Layer 8 of a small transformer language model trained on English Wikipedia (13 layers, counted from 0, width 96). Numbers have three digits each and are written without spaces.
In attention head 1, each number of a token's query is one row of weights dot the token's vector x plus its bias. The head spreads its attention over the tokens so far by the softmax of query dot key.

Query weights of the head. A number n stands for (n - 500) times 0.00058.
q0 (bias 0.354): 370634562353330237425807422615670343496686531468448514463621656490660632431557320582186573319457597512603503475670429663749672765285512368521973720112715607568511819472223374413443610622577422306428913482712687552463678455496627609236137773325755589286516231564477844644353508384470415571
q1 (bias -0.688): 397420523611338754254504485582522501367500540424356585220434351293310685579356560470555495489530598453537419457326492279463560353564457838504233240622552418580892477610517441632521533625542256591808358397509720539463278746458426445496489278794221583742674369748387652452712312279569556213
q2 (bias 1.478): 469450772657313456512553237660456329236735541323425522338388509463413505530284403540594540199537524461757667416489454644384591590499561350578546561527517230490679345197339449360379597510589350479663325556590694646518429475464598612645573535453321644510435206594277433471631511649431638240
q3 (bias 1.891): 368543551312398577245531529507681571379659797444545342301460256448596487282354330725312528472384559526631607486544445610375522496649516479449629346459618470392643453491460496439458711627871427473423401454542786442458395582375787405388521390454581575357567188617434611470496574507687282356
q4 (bias -0.700): 464519394196679407784541618558462407493379331424414520451556578549499465464561672399374398691574212435553392346589536479483573530591498374585578395472456487599489575605407343533318432386352541382516604461619288555533506414595284509655606370321494447364675835218558609562542456545642487763
q5 (bias -0.765): 491548377327576409561508570587551433542371372590451531677583421553563529482670573357605462695653686413426430490449523347586450364336613317471440574440542458355188500482720475486531400214435443462589570427407528670549805503497465474572503550480467412651457514447543261452430611440496682583
q6 (bias -0.085): 552442281426506469492468441727560512439525714384222518650364571588579461441449543769602677437444379455704538520567449450533322544614590374477514456377626522419590386761604540507474597666364679584671523458467476658593422362820271423468339448591623462396431624579571480450408504454514378437
q7 (bias 0.020): 556603718575408583501305393511557425428533637440497484644383497451541387569477541415480472513530420726514497629729524655500390401489556474657601498664413508479524451354533532465433495522540568423455537575420507566481390460465546461435419506531440634488705554346329572389455391552365580546
q8 (bias 1.060): 325487524366398458593673401483447613475742571324608519483371557433652522569397415517595575515524541440438662619540292465573605555474546541434451678402503267495692425359398416481718588491473324349654600387382523681411570386559533555436426500372608504453558449657427524510681550570579441377
q9 (bias 0.262): 543471515619343462365511440360444611513531506620522525397498415368582512561505349484509496488450550402446552533542448421518516631421519506525474654464452474496521528504381486537537375493511602472490402475481461314419512527556569573442606622528568538409477542508423594405463640695445451427
q10 (bias 0.141): 522544474608416500569545421360504468332558612480501506495503397387529600454379589507481617461428362463567509510543443524406563533479469554552529424606455379483502512494372407440643505469642478546541419524571447586487341452504551462574503523537628552373592560572464620562427523678333651580
q11 (bias -0.400): 679412475513569538552449525456394620608492377811366424438442497429339460389513498608540443461671442555658364450558482456635519483439415599537333492422555568511594548624587539579511316453510528632658381477596639623504352476504712549484550438595407453575366520610712566589529534587479578360
q12 (bias 0.304): 578477599404623520428571416516443435501545517455530520580566549372596653483528414582534521496625480508546434569489632608611480558482475360506551539458465545463442416506605584516515460667585451528510386615554505473418587518540588573533580506526462486498558343422444531484601585615400566608
q13 (bias -0.302): 655513522486633426463361531586538534626487607531591492415521357488624458698450368453595596577417624491421632570515620425485486359445481623579539407465594489420587459507526646596475591500472455475539383554479612615415511461476557413526506552622556582537509475371516693399469465570493388483
q14 (bias -0.040): 421492418491406379456583365420561545508544433551516597482560396596557525453405434491414546572305528507418494430454438520467572560506436582535514490489520568465477575447444591401641545470508492538369556482477525403446513476510726525417522580499563385466471468595412546597440503418494475509
q15 (bias 0.140): 459445587389551521519453561448555622591495318579572473451438496548442673553465447529582473498486558539430472470467464572348526528578507454540421540534513594471535625522636611384446541357367552660558440604489590521523546623511567516420505405680372517467408492487656531567546479392540328499
q16 (bias -1.365): 713345523587608736297405754439428547766274512746471412559471394601412457633715483617677533391544403558485575362540328537346474500582608594482117367766478383440510471786467573570435601558543687568698381343644761386458502574306553539465551363677424638622593697545427473580601469212649450237
q17 (bias 1.587): 186556792464544337467570319515401345275694663338363587453383362430596453597253521442423543426471323764515496609404467573501806513528563297459767451532505463430449387356382503371469507586572274551306360509604485808371441531500584532587469520340425503310765587459358628526535387585458586533
q18 (bias 1.214): 446549567464332363505496524547499453532610425494677427405780730401523788512490643457424531310472549629403470559499608683463458696478470288611780354139448608326418559368483531493617558531379167460376657686496577721243435415770619435478416641495609561254536286517415462354291405658632437589
q19 (bias 0.782): 159615501335619324553553538365347414517452429500519246534491484557528289526598509483500722511472513652501523542517617700647530452385492525573674655369618637544427608317570476400536484351335492310431590429649184547544545622526499631482461428338599399433575668538724314502292464404499472713
q20 (bias -1.657): 652499616333675547810516463554365399604362377581586532512273530376399498420526361500567283446528772542442309657801458357688470488322521428440511511310583598544272396488698645670563579548496537513492211591561373635357525579490352681639616516574623442521507564244708481587400542367415643537
q21 (bias -1.402): 609404428462635613498279432634391555582420410570568603595239428672331282378481635339509342635664453614562429507634529485554344184523558446507452517592516511193177376480525647499414426664507615572530538421465571504805467465585444302562607588448552313556519641499333534570530683502580688395
q22 (bias -1.392): 651432392597547697603617718577448598526380375610724489746500633720377361293394576280444450633522340592385310475554456431508468565413656445559276453645701552456490518445590625587412523503354810517683414486513563555650603593554620525358431288656336466443558379477722533399466527387451750238
q23 (bias -1.406): 337626464620599281612509571457517514694307443629897694585584494593598555295643487364488250592576495596264559484549556536500491407425745557542502474450505556415569694473812627578431590321290559549591453555403313739573667529554473493595449494501590509473540445408505476387571463491551544543
q24 (bias -0.933): 461559593406601475460581630587416439469423481465451477495466419403493303560502562457449486564470419420434442278459509403453472566515441626450419602670549470568519267594449607523474476653402563539485442424610453383510509550453601457517535497638556494553512611492390696569411609472399629333
q25 (bias -1.056): 527548437442484421546500588450491462764520304646506397406496481479572538428663677465500382649492758590467370384577433435433484437428517527522526543474439599568569652520690578493549438271376553617542406633392409591478552501462437432447742503395519447534460582384556513476477407435790454474
q26 (bias -1.312): 462526339502588432655422580385487490594493380671541427601613611274328405383699673251608367709576541375490491502534688540718309384405510602520508433543355641359217603590510598516451375303251455495404485349459149564501631530512346240520439522419442414492665616350647540537590529410512481586
q27 (bias 0.875): 456501546558342541329474278562422621367633694399291591415499410392513609469391404433436693492421348428503473596505475524539534488573567535549494494542478318385477554372354547370591694614606432470426547504421504623499369477670597436531457487463557430368409376495251666497470502608295537604
q28 (bias 0.261): 513515679434615395543681474461321351550547494414638604515472486469516452378477508416387563400679395517589378498467445557716603521377323562645491547424440469532435652397495506581462525662419481386576383626490497493503555640437561592601412474391495564476454384380503520503474581520413658674
q29 (bias 0.289): 526453491437484570381473469582482472479441613431396571497433549480419512565596519433539521436657550331509589480511484624546459370438380584526452416657541518458474508459402449475374570441651480436468362553634540454434378518363643437489470384587478501569364294474509547620486607516517526557
q30 (bias 0.454): 456456545651516352590569522503605569511514403531612544438383517594501544585431476517561468412501446518596669497553422605426429575399514581523664363336577568551274425609580604484398567387476539630456515641561505542500419571534678348426470576698436500452337506695582395527503519507354351439
q31 (bias -0.236): 419468490718538462511494634591506568569186386664509588516503493511419434602506474618628490638507338357413600376412558372491528482427380598501396483519556623391527428533456602573415550568378567551587513406513437580606438526427488554427639511608477468557505439592518521448600455368609611387

Each question shows a short text with each token's key, already scaled and adjusted for position as the last token sees it. A number n stands for (n - 500) times 0.0031.

Then comes the last token's vector x. A number n stands for (n - 500) times 0.017.

0 "0": 433438544582384347359360470364298640532511467325383353349458504518418464237232141746401550503549
1 ")": 567537586560396360384380464340263657551543505366356360341460478513377428210247122747373583501580
2 " |": 643573578605372374424364468341265633547553471375488399338473478465388426229194163760408572500574
3 "\n": 615646624538397428448371426335326599553538484347584487403432414436369440250189184793408570498608
4 "|": 476629662654388364400347480337283610467540447355635545425437447437372386282232205718508564463566
5 " Ti": 325471641578497401456447526370363604587513387398484629562486374515389456343329264745491614543483
6 "er": 399428644625494405559433481353398548544497516338348568549492405437460392295352310741476548542498
7 " I": 588397637598493393506486401426290685588505418414367548680556438449379378339289393768280602530465
8 " (": 573335578559446513376437503364320555580507469400428553586503345447421384334193241773459653524463
x: 512402403452552505452391489442475541533451819553527442437533583488510605580507513484521446435495414409517600511480360644457429504405394383646546514507512355466623450614470423606444574513504444619591507443621403483433482487495548380647500473427510536425446554468394636471577469474540410564
Which token does the last token look at most, and with what share of its attention? 5 " Ti", with about 20%

0 " medal": 457482586580372346349345561337340719581511322311303304407456586576453427229275158694399641455586
1 " –": 572523574579396351362365458360260671533521452336357331346457488519421386207208145735389603520582
2 " first": 685658659557383388337385581373251734583553341337568475423414468535463439288322196752400628416613
3 " place": 537636662587391423351384622393280714602478352364685536508470510524398458255310122661426616379581
4 " |": 441646667640385361428369461367262651533523465357659530457490467446392378243236170723405563471593
5 " ": 477571608574518445481470507435300696515532531286429524536576435455354514271250249808555612488546
6 "2": 530584603627400439441340557491311647615484410378424587635613472401434485303378322877535621385502
7 "0": 565504562592422365444368625403373587633571520292431536721620456423441498305454381885458680374491
8 "1": 661439514616315368464298671455438746728542454251538540606636396497458543333368240694430427418431
x: 601463524397545489440459399492529513418563662406465410473398553573593618426562540470541562441475517548516558458457723521534492551518580390581377632441546581574473532533300480428438464531541518526612406527416499573474411446444431442594547441451360410413571381413412388623411670619491440384
Which token does the last token look at most, and with what share of its attention? 6 "2", with about 50%

0 " place": 476486570582400357374362522342337682553437354364331331379454545550422468203297122693372585447590
1 " |": 562517553585381354374357450344268627538521456347355350338432489494400396248193159729397550518584
2 " ": 531536572604450434444465476399303658510529508309545417394528447464358498270209223799481584536566
3 "2": 467579663675353430422373551468303645587521406422574436451529500401426488296352369887475590385502
4 "0": 430541706647370351419382615365356573611599533326562498564539485441442499293432404888421684372472
5 "1": 347536598671268376459330676430417719713564477277441550533540447505449559339364243683402439399410
6 "8": 456491584658246390510323615436431674496529538432359600591506421508425587301272209668403569270500
7 " P": 578459525612497393530459503414333664522505419371392556616600417508407520304331264806514596426376
8 "lov": 659360543642503343553440481453415506595517437342528486567592377473441383385294413594421469483382
x: 444288590471455465523484515499384410178539578452537547519467493467580472485347578497500594490533501438577434489497382552374611411502616193429479543561443478468421538518408524480528458594536511477487529439422457566559435579546528451499375497459571363428313494558638482347664547410473438447
Which two tokens does the last token look at most, in order? 6 "8", 7 " P"

0 " held": 452508569538398390379355503409268694563537375389316321358423496520450427203356106727377584415604
1 " his": 584574653571442346313392483357212658574511412366359357353436461504432404280329147799421639473631
2 " seat": 684695609551391368405419547384295720635593328344552433446418444529424405236412116613372597490549
3 " as": 564598743601424327345432549401240706564645474400659535439481404502411362216410261732444579449613
4 " co": 336565670642546384403471492492269757560526422393609585509461378487415403327434257756344653509501
5 "x": 348531565604497468551510488448356673572543469253438613555504415442438392311450208721385624521401
6 "s": 442479617621483374463473515441281749644526465353333609584513448500420439331394168723364579532476
7 "wa": 589361571594451398457446501472369671602570386388321535669628414507407357437381260718414475401502
8 "in": 655341562607501436504543548425292654459577541353522515605536408423447364396424252720451617523457
x: 511455476715527575431413447438441510425560655559526530428430377437535385586442486407539539527536549446576285451361388413422620537556508486685588583554425344606553362539538522507535403559573420407540339546468579470481469482582535543498469417501452524553374492558508524370407645442382533497
Which two tokens does the last token look at most, in order? 4 " co", 3 " as"

0 " place": 476486570582400357374362522342337682553437354364331331379454545550422468203297122693372585447590
1 " |": 562517553585381354374357450344268627538521456347355350338432489494400396248193159729397550518584
2 " ": 531536572604450434444465476399303658510529508309545417394528447464358498270209223799481584536566
3 "2": 467579663675353430422373551468303645587521406422574436451529500401426488296352369887475590385502
4 "0": 430541706647370351419382615365356573611599533326562498564539485441442499293432404888421684372472
5 "1": 347536598671268376459330676430417719713564477277441550533540447505449559339364243683402439399410
6 "4": 444527574672233399452342625483398652506521492438375625596497445518421537324256203631427578239475
7 " Amsterdam": 557396557639458440442458552379337658497525354477367643648538366461408477343255235718365639434568
8 " |": 663373640598352438519467526436258684520548494493457572629601380386368394292285256717385570418565
x: 635475415442538422505514531499572658610414606424531480556392404553520534516566502456471566466609442470431473521494502430461553516434516524960380572516542233540537492532502381548483665526488473511487480478476528505429523422425549487446444560532583596483449586451451543523550595482512523565
Which token does the last token look at most, and with what share of its attention? 8 " |", with about 30%

0 ".": 409448525555391358365355452345276629536523459326374336349440485521404436253209141755410547526560
1 "\n": 540549573536403379405364443345309641536528487321360355350437443471370442246229153755391538510587
2 "\n": 630629607528433390365372452376291606526522484318452388421420426484377415260205153761435571508579
3 "==": 630672602562358424327391487323314614528565474355595484497356418467349407261214203729417592491536
4 "Pre": 328478667584583422362370543396332663493462434377603582547527404477421446265286201775495645529550
5 "par": 269486605593481405472332603335381632538489349369457673550494457460400392369375282736623568490544
6 "ations": 377474567577436375404436544336330751627528413460333697562446466494408385285291130772439691492560
7 "==": 484443561593414427423405487367365651575495487344356632593512422411325462240221144772368550480560
8 "\n": 609376568560472394421363475352320625525529483314424567634516394452350432240209136782430525515578
x: 675400427518549541487473461512605631622449730519489663512484564505475636575661522461430511374590343376470394419551428517588495412416486577681353410453622492497441516507464382445496581540545486532392495411567371466515419480419442547528366491419502548467566544465457474527550570426445535597
Which token does the last token look at most? 8 "\n"

0 " ": 428453525570424357355355440358277635524503465310386365341448479524412432237209150755421560552557
1 "1": 594447577686309414381367516472299685532463428441454378385476510478495501281264265817453539419446
2 "3": 607529609639281385441324553459304590584476491352549403431452548503497474306332261808400723392383
3 " in": 550574671626391419372408636422224556570680513337676617389531474507446440299296265685446627366488
4 " ": 393549625626486465461453559465329755453557437310505529509608420477408516282325252748481492436409
5 "1": 416614600675364433410364573580343744462460380396450569575611431435505474276389284823497527311396
6 "9": 472486576678353379495326606476414622549499526284376570621555447457457479323473368842355714298405
7 "8": 609431540583295379515239661471461731643595509209391551626586387524478508270417219674403443406403
8 "8": 668360482641308404489353636447433767438500545440502566608527366527428517288275170651430555294529
x: 630474529512417503530482362518456537622478633396434590519462487504591739543462526407394398372508426535445506615441488436469637619545538583727464601491527334588503449424483511478439504577521459606473370632486548481525437411356489550467509377581389543596455483636391492610628530532493432494
Which token does the last token look at most? 3 " in"

0 "Early": 434481539561393374379392517370334690532440414306366319393469490523435481243242107750450632495640
1 " career": 576557589544395361368367477324292673568456420306371306412466483530417445219221111752418650484621
2 "==": 650626599565386372367361456330328640546500464312452388423452478490378447230197137759396563501564
3 "\n": 605649623541430386392352462347314611523514466308585480434468433489374431246188140781435544522579
4 "S": 408488698626531396523408527395351637542493534385579546516574473417416485267407310869492583511514
5 "au": 330437700643525361497300516490449559549528428376416527558620452524458460288398274728463519445506
6 "er": 392440620628484373520465498434406606449509458388344619548531400466443421291313275691451606567512
7 " was": 550362599550427381398428524392269678573557465448357587638465366416413375209264317810383688443601
8 " born": 641308523497417328322283646248243685617492341290478526639514427519457359201276123832462738447566
x: 531507535468525512432470510456553615587497628522564568488434573463541565545639503425356567450440454518405548435418498442601487486290603560734500533380567531528462408528297326552590475463570435446457418337556407481312595641487400471586387443439413523505489446597513496668560513348500540551
Which token does the last token look at most? 8 " born"

0 ".": 409448525555391358365355452345276629536523459326374336349440485521404436253209141755410547526560
1 " |": 586518520601345383447385468325247644554552475380364366334445498427403439270235160783404561472560
2 " Hard": 724668653612473453423436469305319584546637348336548482421434355460464413350363180774381648438581
3 " |": 603625620627337428460426480395252656560559464452628467347506421405412425253247210751421505465571
4 " Y": 426548655649494370480467426379312568566571440334628626504524424467394440360382341837402629498431
5 "U": 349550629626441415453362495343350584671526432357466635577503385472491441284235321725388539454458
6 "G": 412495612658437435484462516369305624536485431447363697610461379408473461328225300666395586363496
7 " Sab": 626285552657509386481463530382342641464613366421288586722515425475408385428365298611369537396468
8 "ri": 691337546665508442583526499487363633431579412384479495623584412381373381394346408669402423534478
x: 420503449533421501454466449546566495357569683482427515538470350392464410541276513545516536515562513462458266438453533524418549422477571362464481479582456309587499372510465315561595490573431418479543451459476550554496567476492636513433465498419532404536464595393637324476492530470429586475
Which token does the last token look at most, and with what share of its attention? 6 "G", with about 70%

0 " –": 412442519559396354356366433368252637529538476342370350327446474522421400235209152750401584546567
1 " first": 656608635546388408349367580367244704554580388364375401367382474533498436289342178783426625415631
2 " place": 684646670563403431354370624406292713602458348382572453473444510526418471278320107665422614371578
3 " |": 602637644628376364429370458375258644531523465369625445396464476451396379244226174725402560478590
4 " ": 428557615573512463500487501450310683498537525289468483494569423451349523289253256824543602508551
5 "2": 447618657649383437441332544496305639597503405397443536603582471402456485316389335894510600380477
6 "0": 464525622612405362430366618384348578620584533302411545699573452428455493318450374896449685373474
7 "1": 615469548643297375459311678445423738726562462269380572596598404504459550343366228687415427406417
8 "6": 636386501668267412500336619466420682515513512446503577616526382507413547337226206651421611251511
x: 570498577393512473498499423461496515597479594382389514540466453536528701552442525400479421390601380510441567545545593397525597651644499569766514662507572346574485508448494478563386445554470495556497381520492555459510441339367475568504528428578434507538540406579394431647593467610566393489
Which token does the last token look at most? 3 " |"

0 ")": 414458534553399351366370451342265645540539488353367358325451489529392423206236135751384578522586
1 "===": 544544567549375399422372462330345657565495487350356374396425508467337480213205150779386569479561
2 "\n": 629619595533415387394356461356313615533516464309452398398452433490376440248202149778426540522573
3 "\n": 607646629532447389373371451349289612526528483304578483446427407474370416242200145771454570518582
4 "|": 440593651677377389400379463313281624498521474375602523433467465405379390270270204759484562476574
5 " Result": 302560548560393388300325588291379662671463354346453700597462467512419423301250158742491682361617
6 " |": 364509596685373377398355473282303708525473405370317624598536447462409311304326200796524669385602
7 " Year": 587395538621425398380382533318316741634485356317346590611500421436404432328250186784533664493569
8 " |": 654405555654406366466401486267309663541517461364475547633589413392403375330326265770510665402549
x: 548569373510603438486516574484523533480510604438592670557480362573510598583594433521488483450635416479594528476500513374494502511578600466737491551417490455487454448524482473726534696582459429526567447523539496507434572479556523397460461558554644570412361596458444527357564622593528608424
Which token does the last token look at most, and with what share of its attention? 7 " Year", with about 60%

0 " Jane": 417467531566370349412387523397417675518468380421322283378427492520427458275281193699403545517599
1 "iro": 600564550573405378451495515433359686496491481428348335374414473476405434339295226752411600528575
2 ",": 648627617563401357349354468385280612544535478323470385386479460509421398243207154739382562532573
3 " he": 557689607601418429415457510390283689538549515393672533461403402491390372366305319878465718454710
4 " ": 390550631589485470410462538440294715498577474352491555482595407451390484313343252790449580523422
5 "s": 333454619677470464536377529405304695541537443345423553510581488457452481371418244880446557443384
6 "te": 464436679623516403459315462469357621564512439336296489565627425497497364346394252795467518370441
7 "er": 618410535583498359448494557377315713558561511230356574614560404520467435363404145716444601474445
8 "ed": 677332537547428432443448575460216737504559468387491475659511397462449492335328119775465630376537
x: 545448512550504529467461499502455618576536811458475604485425490424442531544462535363483558395479538544423524617561444334491559513472499630774556465493522377617597473440573515545487538497564524468400392449513606533290476585493496487507494388551395556441537435633393435423488506377452478424
Which token does the last token look at most, and with what share of its attention? 3 " he", with about 70%

0 "0": 433438544582384347359360470364298640532511467325383353349458504518418464237232141746401550503549
1 "2": 570520584601377351371346490374307672535503454346384330375451499517412480230232150732415539483537
2 "1": 628597608614371351379368498368307662528495471345497365401493485505407473232230148737400552493549
3 " and": 597684666577406364391348511393287646538576562403593483391471408505460377296244235750504634427579
4 " ": 437598623582477457441510525430304741462563481342486527488586416446405528318262268815509570507468
5 "s": 378478610654487456544413499427315674565505438342428532518574510453414506350386239882429574490395
6 "te": 473446686622549399465327446468376610559511410322300479572636440488491360345405262809443506413445
7 "er": 606428553581538371440495538356317707571566526212360575615564401500471430370398160719455588506428
8 "ed": 674338548550441433439453568451226732498567448391485487676513399455456480359339123763477612415543
x: 475467532592517555506449476512461550560565824445483622491399473449441513556466540380504524396487557541422517645521403323474536521465498646788542470508512354596600460433539549541458509509557511471440391445507592506290460567502498478485494397528401548418533472611431453405472480383462474406
Which two tokens does the last token look at most, in order? 3 " and", 4 " "

0 ")": 414458534553399351366370451342265645540539488353367358325451489529392423206236135751384578522586
1 " is": 611582608515358333361368507355293658590624537422392416382442497507434396198293245810456683412613
2 " an": 702618683581383375304394596316246713579653462451513486419429478503403382315291266836519650440668
3 " Italian": 578700701600399408395384538364280728537538327358644508506452411471480467370308190800425735412580
4 " TV": 417727637647363402368408521410319756604437235416630577570436459473451457344337186783347679395523
5 " p": 339561649630426378465413539421198712555479393353463572579541420551424440317374224759449642403400
6 "und": 514427648623454414522430466499363554644633413314304614555642460477491368373376243645362495339434
7 "it": 636380637659501422578556460436365700524629454351322553622552395458401433390361234642427431366532
8 " and": 685340630601504339393436443457239761528625529397405532733559373439466332314339240803420619475583
x: 530470403584470483611415475571606467524409955558507629473482353530540501525521500530526536441453534473390532498446492438462453464457506598673495477557442581503376467537475516633487473474576609481503531495463561452359486389510613526531480576416444669469427487448441564607644533485499490487
Which token does the last token look at most, and with what share of its attention? 8 " and", with about 20%

0 "He": 434476541586417347367368452338289651560487457327342350346454492532407438230259149757395592544601
1 " co": 647561587568463374397465490407296745521481455423428412373413386517405423265334241750332677526529
2 "x": 652618580570464442512468451389332678578515458250574463474457425457410428298371170743379653548406
3 "ed": 599680659545405371487395463416266657615531501353676550440461458491465484354301125750442609443564
4 " the": 455636692602448377321405509391242673558478419350622557510489455459406422298274146782433568527580
5 " German": 344586662621424399423416505396277704529560374347530693599479373437467468343306196756327693436530
6 " crew": 399464558638395358414436498397326761571501293387345758585465424467425431286341141726295705436503
7 " which": 533369559652426404401459475433326703552518412385316704605484401518395328366299210782342634411618
8 " won": 706298529606465404374379563368196683569593394443489478708513389456425390270371208725394608436542
x: 559449433589556539500526496467417636412528758445528547489444583472521486600531469386429543385508485550443570640577513495547644601416551436774527617324512546617589585532434455505562544548389494396421533504520432437359512392610478473510399496593495611387461520536473555461523492317425452530
Which token does the last token look at most? 8 " won"

0 " Summer": 444458527621378354378389477356335668541449381340342345366447519523424467249225147686358560508575
1 " Olympics": 594560593576392359373387484340308701583465359339361317398441509525408433245243121682341632490576
2 " in": 659641623590398355327367496387269608529543445315488429379491481514399415223222186717367563504578
3 " London": 605761650647356423383418538374317653496503326469646487489461410466443477299321231733298615391557
4 ".": 480671639577403373375366478364291616529520459329655564483472431484366423255209151752416539517574
5 " At": 334449732588467464412383563405230567533568476403447636544532426392414398249340329757451591421603
6 " the": 435509660616411425302406588351298661626452432430412638610532423429421397309287221754461492452584
7 " ": 591467553543537487450462549428351740456516465298502551586621410445370489303294311807538546526460
8 "2": 584437487630439435350337616457347724544435381387521620662624416416448446332374355846568551453470
x: 434381526529473513511619517559642475470636558433455432418443536583485431516602415480407457395567425564483603616530541541582432535497590490714520469373518522391533477522330372567516518475474392560628406596433480447481413373528576525771503515502554501439550478497457489238615534686404518493
Which two tokens does the last token look at most, in order? 6 " the", 5 " At"

0 " all": 439558610546456392374328438427269643551585436324291368304403438513426396314366145714401509513579
1 "e": 664593618561501413425374436469279634596559487307341472352467411485420419346418090736436580502498
2 "go": 732629633598465385453450503402296661532572413330535461463402462564396406364367148701486610519519
3 "ry": 583673637586425391439477511418300723552530469358655476492405470495399438349321130704403589522515
4 " about": 419606691580398370376417497412227659540567460329670634527507428473428424308312161755367541454543
5 " of": 336563672585432335356368463376244629541537452305539650556508438467417401249227156735401557508556
6 " the": 387501654614450384336407508408247643544506424345404657631518436439398410308287161763406523506575
7 " ": 585457553534545491445494513506299705477554465304500560613623416440386490342313263780493539531421
8 "gre": 691449584585498416381369528441300602645562423322539360615574393517396404335377173675518519564369
x: 492444458406503511435415443467463734459624471415447466520599559660434481552450473488453453395543571445613597548746450451513452525462506377545411579498409457372531440455423568387547470492664491542429495517443295509445468437681522480422404539523550564510373485532457591591301555316380579561
Which token does the last token look at most? 6 " the"

0 " f": 465499540623406344390362494381269653547506400292330355358494507574451445227273146706384553543509
1 "lam": 655625597576372398470375546412435604584507363281402410428500454579400456299367147557344497435461
2 "ing": 666652633571420352372409466394278688521495442318498398415465468507418432247282124735359577528556
3 " ": 561629642593449370372389438402275652514509478292593472433517447505394437245236149749401559569523
4 "arrow": 409623620580417416403462475388248671544538389315627605512481421503423489323368069779341639457437
5 ",": 340590677573417353383387473434254632536564534342538653539528422504428387253273150733339562519541
6 " shot": 421447628580428422448443560331234716578613346352326670588516401460458478282425138799353639443483
7 " by": 585353630570398353420428535445265685537590470383348604639585400456446434259312210735365575448568
8 " ": 549415551507527486480542521494286716465539464324573520616632412417382515359337289785416525509385
x: 499461410489550473405537445470538572679536760530477423531539508547674482530535506444403552431518510634397520554494457694524421510469508516515573427459451288458515453482479565549486439559487432442390432422555495489502502519525853483568429509429538490426526446597357512453503625507502464499
Which token does the last token look at most? 7 " by"

0 "n": 432464524580406359394387438366269665518495469317363352352445493521408453223236132740383548533540
1 " as": 576553590576414340333382458373244663523567488347361368325471443514418392213247177741392567539574
2 " the": 650614662591426356315381477373242652528514433350470394382448452485415410286258155772419552525582
3 " flag": 556725645585427398422422530341353686547608306384719580499426462509429451337366135687306660466522
4 " was": 443622708593373324391393434427254674543591490408659631510438410480465378231327275772375593381553
5 " ": 456529628593520475429498501514295731478589456342394546542643440460364471311355247774414557526423
6 "ho": 503414644612507454486337514491283599610483387325312526620589463434440397380463293853429606471384
7 "ist": 682333598612432372463423606333271693600612479294312566616542445489474395331408211643388567398497
8 "ed": 707327530548456416428414552429213746496583443405470495703501398495440478302388103779476613411543
x: 502487527534550553540499385479479620598594772448496675530372518474461531564468567397520561402496549481429489661465485379505580571441474638724541416500493349539596432460578475595478486447573540457399396458461526456299407572529524515490480369478423546385507493602439441486413515468407454429
Which token does the last token look at most? 4 " was"

0 " the": 413460562559425348311351461353251652546502432322370346321424473515427416265243145765420558532585
1 " stadium": 620588587543386395336379555401339693651503276403363276416418436533458403308348140703316685477567
2 ".": 649628599569390378376369475363280621531520465352453366403439450497370430253214148760420541510574
3 " Alfred": 588688633616408365497433540337380661498530372383672572404472435451433446344314204731384626473588
4 "o": 437608650627438399464531508438351778523522375390702598421460381429420358346295256751388550565553
5 " Kra": 349543638584456385464468532432387620516445378459527626556545355489407427386301339749358660516388
6 "us": 435435651598464428567544478466364599457525479447362610566500397385403360345301379686342582523466
7 " ": 553468624513535490485564556512340729483523451429493559557570375427348468317260333780374609591459
8 "s": 634473577613494448548439528418310671564522463359553453607624470445418474350376295841381564541351
x: 545484479526423470339503542466445550380515521482504517374547551554597446463584609473473603484460500348426474485404671641569372400439610492460618674509430194546656494398419404382469415519686596526515544444467551476477471438557555463482365523446466501437452480550394542354512572532518540350
Which token does the last token look at most? 6 "us"

0 "ran": 441496517571417372422445496408303698506530456361347328359451488468402460236290149735386595535588
1 "i": 565539549579417361410445459386275694528508451354361344359448475480386437227263124748373589554547
2 " and": 660640633582417338350361454380262663538565498353473390357462446513422380244244178744381562533576
3 " Ja": 568615738666467302476443497451315610461519436448673580436547462508428444363370368747366561478453
4 "s": 350493665672459363580439557347359562569497557326618593471498446446450411377312406623462415482407
5 "min": 317526628680433410505538550388391638424640410497521701520488368392443425429302368663436489414435
6 "e": 402463647602497428522580532458295677472500488410412641553427356390402399352328294702438592571504
7 " Pa": 592416592603503338478438489486334664422494408478367526722594473514403437314368277763401659496433
8 "ol": 668330559636504472598545432422365586447619520369475493634548389385453381359397294634364483503350
x: 500501427509508435501443322581463573305540698526452608513464471450578347538321444460409516529516501506557415391363323505409558452527433427516524604556408296588481445450571533527473458369615425506534535533560429466478464465468570500456405409454571387490430603611542474265427628578538545504
Which token does the last token look at most? 6 "e"

0 "€": 442514545606343365418411490361332600687549419387327339367417482526434366377332246628383525405480
1 "1": 638517629664338382460470530473326636564523539442431395383452474476434410358349350658356462406492
2 "6": 627574663652323353477413551476329571575572584426571445426451447488436391364385375627365580357433
3 ".": 582608620642355405465429569378277619549573547437617482427480433481368476333311191715492507406438
4 "8": 403595649638290409474414604390305662523537558484632501507465418480421446365352294786476530357452
5 " million": 333581622617368413421423645385303731586486434445520605579488442498415470343347116724419620367496
6 ").": 362514631587422376408380476368282624533534489347415673583489414465350429250223137745423547497571
7 "\n": 502422621578459393434366461361314627539532494319356622618501401437351425250233153750401535508587
8 "\n": 611349531598495416394396466397287597521534495322417577620473392444348396271207156762458578494580
x: 648381449510584508461431461524585649621450712529453658498502561547447577587672499456444518388573356388516393441527455477577473399377464567707372378464621539533421522533501373452523576541504457525403563423542380466507373474433509600507410472432502512532501535517471461533629565445424543627
Which two tokens does the last token look at most, in order? 8 "\n", 7 "\n"

0 "7": 430435525582368343378357475368281634536514467353377351345454511520416447219236147743403569505560
1 " World": 596595634648376415365467544360375684551574326354360332406375463462466436368307244716367597408586
2 " Row": 701736637597368412450462536436378658518500289382537453458424461489350476356323233627365587450588
3 "ing": 596687662639394422463517509467407666467568374450650542446467453424375439314406300736359513458596
4 " Cup": 395668637603426420359486564431373690611469291469636575555419468492395447328305157669312663470567
5 " II": 337579682620405406463477471510268737614532414444499603582506453500351426285313199721301608426553
6 " they": 412459606666407397446439495418318704601566444424361714561450427501386343359335298789340631490575
7 " set": 624386555584481438396403533410268698562601380421352599699534425484449439245440091775393619378542
8 " a": 685409541590460401365433505475257729559623415372503454717591434474405406330384192834432559428609
x: 561471437557568427587517462466546463546525926544526511475505656495526492485552462412402550443557535507521667510546551425529556419411546530675576505437429553441499494353521491510475499572481572434435531459461581568423518414582511488418487595444430497565408299514520481514496451532375514465
Which two tokens does the last token look at most, in order? 7 " set", 8 " a"